Layer 5 of a small transformer language model trained on English Wikipedia (8 layers, counted from 0, width 96). Numbers have three digits each and are written without spaces.
A neuron adds its activation times its output weights to the MLP's output. To switch it off is to set its activation to zero at one token and run the rest of the model.

Output weights of the MLP neurons that the questions are about. A number n stands for (n - 500) times 0.0015.
n14: 454411528388456567661448375383380470479479608450587585571478607528368530531677466478327558443451532539590326494528423485567457598478703316414917428610513387627469510666363431570551468488569452436550496528372549420678694558455177537494766558254511575411615447465562387587483505555367428512
n93: 582505613643513408478611505584513328605493610461597537516471431409610562587501541456401503638504423488557342527495402401410284490423594465519458424498499586622536473587551436350529442448359556401515474715529729464469408464552589489506491513472643510388552445639391601512309452419435524760
n95: 402578528559511526494339467449290552466626466549511539508484495524479377415542644435371561487523457542469543319551462434404516569537673506543337372477284593546408492458548465552458604681376434366519469507481508462536563483467484564531525549576582506686550658380524458611606514512600347580
n143: 472556510508552546468493525498450637523432489485532528518491305581457626361444463505559572371455567433517656462618497585497482418347498456452826445464433540498468622286479454478387388528540535492530690648395305482422551471561360491520414446493482416535592488457404508626535601554568612594
n177: 480656514583576378380448657477510596418396430483428747496481514509410428562474361647598628365563587352406637492545639497536506447423521606260703418388545335503645620458565565364478455484456422485642503493564530688545586616520220632684472520472415458382464395505385486331492471587542398501
n182: 560538585413557474444456486393459545534352284482588588517241644401469462413628522558454566323727418324338543622580573684557740486376421469575917339400506458385519563268466493495523438494509446457490617644501612533470555452645135366698436618689514478515368506469464456517437462712424571567
n185: 484505501544534414616553405468585299424461494539481456574560592436531538420542494506483363473574577554484421468334398474474656521515535428456505553554447467587673327485549542468480618496361615466504625370729558297506510599474457527647522487674698482630605353373604445435424572395502451422
n189: 545524441439343565516491657668493453522579541660389572398301476615470566608493476320541463511357534484565626409603473555404467566475560457479481550544488584474702587541303415473580523494534418468500449648680353532448511413468690420525392472471410604476557584450460470439475296515514492686
n203: 433552323628312528423655665316543478589749580632357227479695701533449477566665505554444538612493500500637367458606442173600454622365376677661509442454499595395501677513551566567388546492442599621417487511431540502590417332341538337307497482492341618596547510377519618368395288480631604624
n231: 468341695582450293701728494423484504576510378643443531530225552339440507531613568368457520490578681429594498444446411484474146796510599582461708398646442499544663324559533435394319567650589385374584486322326539564678470479462498628401608515489634537547535348361511438641452462535395368496
n234: 545497474404482513359352543630522497598532465568483374393552549420542615617506613505531450451530564442604590439623540405513370665523560455485468472397437467410497618583534540521630445541348641464465536427482475381488461725605214673456556427454581337596472475511490540513589387414442527583
n241: 560365529465422496448583645421609596433594498422511497580361620495486357570493569510525568522413451512489348438597526450468607530497583618447391404480468513512598312600524551544469605564500601439538505479498603425605418410504439477355554544421465547481555552516394529506527400450385494607
n278: 442607438545578563553539531455473424514460408636584536283504613491565384560550500568490498545629562361428505496493641458505504442471498451404485535458481419435489611514536578510473395449490501422550509364658473423525573462477436484462536399480428482510558492600465556694566555522384465470
n318: 509483414462391537481674473397494648554506469329560626488571515543524334615560547475607570495564548581537408473609507532380229478485449566476615553504397389457518589613535536389432507437496378513457495429429496677498450556510592525436446507482469512363484551558583519444556342490468522653
n335: 346435507470418479384571674446495660433577466741371563695417535453556476480557519584693531623613590532370477450506509428531719466406536507528259343729449400586681522509421443658406589636347392519475583430419151535480505535473754421424589534511424548353331523395632497486657422542526459318
n340: 503551424589478486525430633506614581554503481517682473522541575474442442577509497435511519568495440578503521490468387402493489390469453353411466487444573505481404507442562443532613505439413575549451563493589407792518497541427031576566435530527442477525626440439495542464544449558415549610

Each question names a token from some text and the token that comes next. It shows the activations a of the neurons there, in the order above. A number n stands for (n - 500) times 0.0099.

Then comes g, the gradient of the next token's log-probability with respect to the MLP's output, scaled to length 1. A neuron's effect is roughly proportional to its activation times (output weights . g). A number n stands for (n - 500) times 0.00079.

" in", then " the"
a: 547551497497487487486493500499587489492489495567
g: 255640588209410642466279477637458742426414622367741436569535374483426455553489624310481579252257492517481337315511586460660345687455626459633458574582611598690477610762468509592738286289711462376243469499389532574705450387615372688538714577551440464579459577311500476448496278608566485457
Which two neurons, each switched off alone, lower its probability most, in order? n14, n234

" band", then ","
a: 491483496491496497518572491494505499500580500545
g: 618743440444584465565642342266517618617447272592405702304503518596438512437523629453500498358602747362511677584400558714469500619378814638512261409408641211427488556369560489277300351603708493443594446630410589625722391361520460714388492484397602697406420475524382551557558190251561487485
Switching off which neuron hurts the next token most? n318

" were", then " both"
a: 494534497493485486491523483483491616572484500511
g: 453440461185516587472448380525461467482459801417769389380378652610263433415501617458431449278295586517572414262542356553713428721413478533509581524583730572402521511874623437399577480542591450521360472575331617357805443351619649485613639523383349659313450506575554493547750343678434290454
Switching off which neuron hurts the next token most? n241

" he", then " really"
a: 500570499483755630484486498596487486494491496578
g: 558228314548572650329585470429634453447635736549302688476392549542444773755652645578462423344603468699615510524365389522516537369379507298608545499548443516580618483513483255434633474439209559382439649569234430344391689221424436425457554610619437619709638678503430317337581686446256630554
Which neuron, switched off, raises the next token's probability most? n177

" him", then " protect"
a: 574619498659620694490484493578627513483483500553
g: 453478750521476461219406600488547550755214614760622350577370473347373438551609449811208694573562495417523472592578639573498662369536568362527630504389550470553410684374387763560441542547271392468535377403405616348366450584599473345670428567613601446589426068579275531519453482661494513537
Which two neurons, each switched off alone, lower its probability most, in order? n182, n177

"\n", then "Meanwhile"
a: 495497490495531571497492495503484495521498580494
g: 652566539483449341481501195313399400465412640417356512290597225548493582615441555458527760339594425608340539502834634502427727432557422628518607231542532345407532566534305474503431445451557466594545445903563433372523546331403556409386366366595813730464817486509612662469485388515618420505
Which neuron, switched off, raises the next token's probability most? n335

" They", then " save"
a: 496484500672684695495496488530483483641499500547
g: 673534751576523296238503555409684417487487860485568485573305519330494608356431753633469520546391611505465650588691477409460768430484516297614615294568379522623597492444224575599458459352354410407539682541346636446484343594306440510447665471540777438243642297628434509283382493617370515588
Which neuron, switched off, raises the next token's probability most? n278

"driven", then " \""
a: 492485494507490497563499499483483488622485500558
g: 519365630769630549495610291496451455610506409433631514300392482744427542606696555373713528455555655504526438694326483588526257359546528460367683527470437668713647628522588756446344591338516451409586624475340336294602453345474436489563353447477238214770586669495529496405343572556231265612
Switching off which neuron hurts the next token most? n278

" they", then " heard"
a: 487501500704790840495495490521490487591492500593
g: 398541452714361739411576362400447512373552532427197427305678523689414586430483607686633181663426690441418564365504600510286538450542345631403472628481468441316448368612700402418613404385459528392576555404370529658702567407702469554610426553409520445835614627318400535287299479477644759720
Switching off which neuron hurts the next token most? n177

".", then " 61"
a: 498492484499500500491553973500497483493490499483
g: 598304514447381609284679333256287493708485350488339624359596465389470571307436556538546475683411239429487294699515431756455647666456417638520389431241494402461314548507603503571442516653633633565597414492349783523758408540375677398545659377679536659347772570408475673372466493570627394528
Switching off which neuron hurts the next token most? n203

"ly", then " "
a: 495483498487488494483500498527483487499540500553
g: 470460677523728454613531715460442655512482541638407286601667350288524599470696443487635508345587569655638421531463301486584630419314596360599801421508285409529323321144280501581478600542358306356601475505341640283504692502439475431401828421463652579608742455558416547359316580527502556501
Switching off which neuron hurts the next token most? n231

" sought", then " after"
a: 490731483500486499496503499549504602487485500528
g: 441396525674542472642504364504443642223573604299482693529513375630233591475488337426270496445470224449482548627637409422484713644415319702668636294533531640543573320406379653495480416451506613416553865297452518463746600462228426624350488526428678551383474400435362804458669599495533629576
Switching off which neuron hurts the next token most? n241

" her", then "."
a: 484525499528612484483538491486484489483491483536
g: 488660304479399178504411326473627628559579537573441895293565324755722556538370475303526549519506525396653469331469669568358431598445575534444322595403531630581484612399420471588213313671612443436411547476327499832560550461432509608585702424368364587372485598375567575505650514661565157480
Switching off which neuron hurts the next token most? n177

" the", then " up"
a: 499535497498498495487615487500502531519523485489
g: 421468576504224652338626521499570522258618719276608494522712433309387413562377625250614605593463377482511478704668500335855660429471447561460636398388454557633556480633455404390500492865657638564328525570537537440651442466420427441249573443517324665508477731408351371483520559580559235269
Switching off which neuron hurts the next token most? n241

".", then " E"
a: 529494497491488483487484484710483485483577497486
g: 384340415446394502762483501392336381369421521531461637508400603335300411534446748635444640565513697464499401515377476404636293399388795625712520490630753501666646600356646370446493605588466403464695545615509487291763344565537505238645565463537773382753394550439398471501182506498323358485
Switching off which neuron hurts the next token most? n231

" months", then " later"
a: 500484493494540488485483486505611485500494500587
g: 485423422532554499511388457697585558531483485509483415433272569439483609702501584386498634422287193560598624397712480570501624368254530567616427243585403237461276569535797632368821529262289427681441478639507459304478495614459670584764600463510530323718548498594449775486463505260444458511
Switching off which neuron hurts the next token most? n234

" he", then " swap"
a: 500596500483786524487483498584490486586491494570
g: 396335586406341624503665659523920458492488628442465741516493478532384377359306576682513443323609556452535680470697666479591675512414599468631455403650479524537414380373351536652336558484622428464420559435464575524526157529521368436606749514748498494377546464640369323110356669550523253360
Switching off which neuron hurts the next token most? n177

" years", then " his"
a: 500486487523522490493486495514660514490497500572
g: 603312735309469689651330346326481493356572538403609394549601391314429408450647711575552428589299663368562216420290630548606387595523484409528814558639673654662658485690332527602481387587742566396442495703325482470544385330572360608267617414318347529520554395532591276495444549710494557430
Switching off which neuron hurts the next token most? n231

" playing", then " on"
a: 592487490586486500485667498487498483484483500564
g: 442475300627397718223525510708463464449546503523375478199334456497606557640438560169744408576445597149392569616536455628535379364649580596571574566402367606432588208410469441381594382532690156655483592563758379617386405661520468676497588581614384522402543342418467569579709578551616570533
Switching off which neuron hurts the next token most? n189

" him", then " to"
a: 617538497515488483488546485485609553494546499542
g: 666814501478505471420392443483346220424477401511387289480299615463825411520393578411526553510519659710557740388290529364517453403673721400223469557503552491469402635505405430660489568660609252538496287567615350740297459415468521419499284566692367437422431714723595554676613513657401582485
Switching off which neuron hurts the next token most? n189

" still", then " easily"
a: 487540500600733888495499498483628484643487500742
g: 695531454536526648460526455742536629572664800470439615501377529487399442565404582607445350349198208570617507460475383491465708575357538561539306136482477301520398466698601437551524634623446485716515580465409451529402487244408358487463564494472327510689724436506316816454408589815574434286
Switching off which neuron hurts the next token most? n340

" Time", then "\""
a: 499500498483491500483487497499489501498496500589
g: 653474684362453889455344586615344603668485624376442512584559453392355560678486544668653600448591365577293437205565411560327394360464828548657554494466436610381514535354369630365543509492342275437554224699644289437549759567382498563378399594448591385448450722472564474447619457498404730324
Switching off which neuron hurts the next token most? n185

" guitar", then " performance"
a: 495486498483495500690492500486491491578487500524
g: 432470369585443384360465621515674302629590445254517408627666489528259532291502541741543215669631367485563279661512337671449639407544410659378551436363552628599595319635550405305598727387430685749349595376719613411362478677562436529614592558542431303471555341391750446215524457498534577525
Switching off which neuron hurts the next token most? n185

" stop", then " because"
a: 690548497493483487491483490486551502488487500623
g: 409602463458615443264532186630420622391420479494330617528562272598655523520409444431516239537476702409366691549554459462348629462464497603531559433342680765528521506545433399437545760641645338301336558350566061715565615534443379508413384577527421638406602424567471796685611661583296552563
Switching off which neuron hurts the next token most? n340

"K", then "las"
a: 500492494500495499617495483500497492499483498485
g: 367593572307653259736562465343617354245553623384868602575459371579445591533364525418551553695302589354452686470595616706397155690539628651425517392454658476503522638254488567628605656566425382428527389414677639514465276506723406335513537443619647496425485412548504383240486423385508547357
Switching off which neuron hurts the next token most? n185

" on", then " Otis"
a: 685491483488495499485484490497578483483484494489
g: 647516437620569417531809426354425557731527415644239718448468643414264452405611415586439489598521571418485664566522709756427133637525602564512579357584479544435405434216476526454183458509292495585684663313333515404443634591541760505414314321400740513605452408473355652562499433498533413591
Which neuron, switched off, raises the next token's probability most? n14

" for", then " Black"
a: 502626496484485495499550490491546485497494500542
g: 598508500423698504570649383480217507521345652447477639627345691345481378279606437400473481579648801400507473509484586444412296605390525465701562225472388668663495373413445669540394610598415536677690484492286523258612571528558653490337636222237794471468736527623446431625394497284581426493
Which neuron, switched off, raises the next token's probability most? n340

"'", then " for"
a: 485500486489496500483494500499497498483492757576
g: 677523472515492384424442574606351383290486487358629254592421506509548759295167635434454310555343610505603643650565372491401416441502236445375646624414615686622697426396442398541550510575755606461627593403788582739675495344467250380428394332597387562566472540476279774660403599538471523564
Switching off which neuron hurts the next token most? n340

" for", then " Check"
a: 573607483499486500486579493493516508484495499488
g: 577494618486428461546564545587583401466179286554467676710537656361500680340451577690431524537886532516594778393515735502315252460511262624524508378429314577385494498390494422474323572662375493435499547510659327508548475525492536454442516401416747424417407441548241518507380977591469378566
Switching off which neuron hurts the next token most? n93

"well", then " but"
a: 496500500522494500674499500499485491484500500539
g: 580406449400757525494457483646527410422481520455515506545454473734520446487470470467491219544558365738380658439669302384373615404539500585532672321443485642428360460570490621445522508527496760256308733558499266512650565375372461311281246390416699835196576669683503602499561566788564519393
Which neuron, switched off, raises the next token's probability most? n185

"\n", then "B"
a: 493500570484484498488498500497499491500491500493
g: 679659468447592562430349545529373447665664513698565792572487525345524357314632553476322551538706422579289426625445703501446574427280490598588518405592398344533491525633730344541210544504183469331418553493490302462312428733628714220742608411653574487751580468352457485425347537509351499440
Switching off which neuron hurts the next token most? n95

" saxophone", then "-"
a: 500485494536498498549491499483489495525499500495
g: 378497420613639592467512541408744857630477643273558413580646734399379594404505333389363646378410418877580500404410516405687510357796337537474199487534222658526476495587272392373701457497451570428467498462636625554495454513289412424479537429458575267503781557643512548385490511531608442360
Which neuron, switched off, raises the next token's probability most? n143

" seven", then " years"
a: 500484488669483497484498496485567493488500500494
g: 566610313446508542521555295344519435329360689392457640292571459579495370403568421412585615659380415604503504455567512488389701484281442700519420423476402728152571472429428532335724513701552570501443775460343720555298410482744527448450715562497685661373238770337625520605524523231523633498
Which neuron, switched off, raises the next token's probability most? n234

" about", then " Melissa"
a: 698540494513484487492483490487596485498490500538
g: 538468594760485419253518507338502645534618544701355626511238463491598419384441374368451561625451582547412585561575579615708065647544723613394538602592461531428589502393466641393228540499128610484509494469221603327593704586380813389538412333472743651464440411506450545511535407444561530408
Switching off which neuron hurts the next token most? n93

" guitar", then " solo"
a: 500492500526496500718483500494487495559483500514
g: 322171379638537536574418507351579592723470530515455427647407671509579412429657637495681434556392628546522490422201415663576501121527434391512478517452451430409501349505490567356586554489347575648573629717500545270178258416676572353653415524413657399714682526511784531519722552284519596425
Switching off which neuron hurts the next token most? n185

" rock", then " musician"
a: 500484498496499496606500498483487489484495497504
g: 329446586477576565392715357217521368476752587697275499797588316288512633278503565539492332493258409542579411393528446509351381620705389291439548521649563549491368285405501645517473519540456540676359425527476679481497523718571450703586530479359928562565541230473349589492561634419621478523
Switching off which neuron hurts the next token most? n185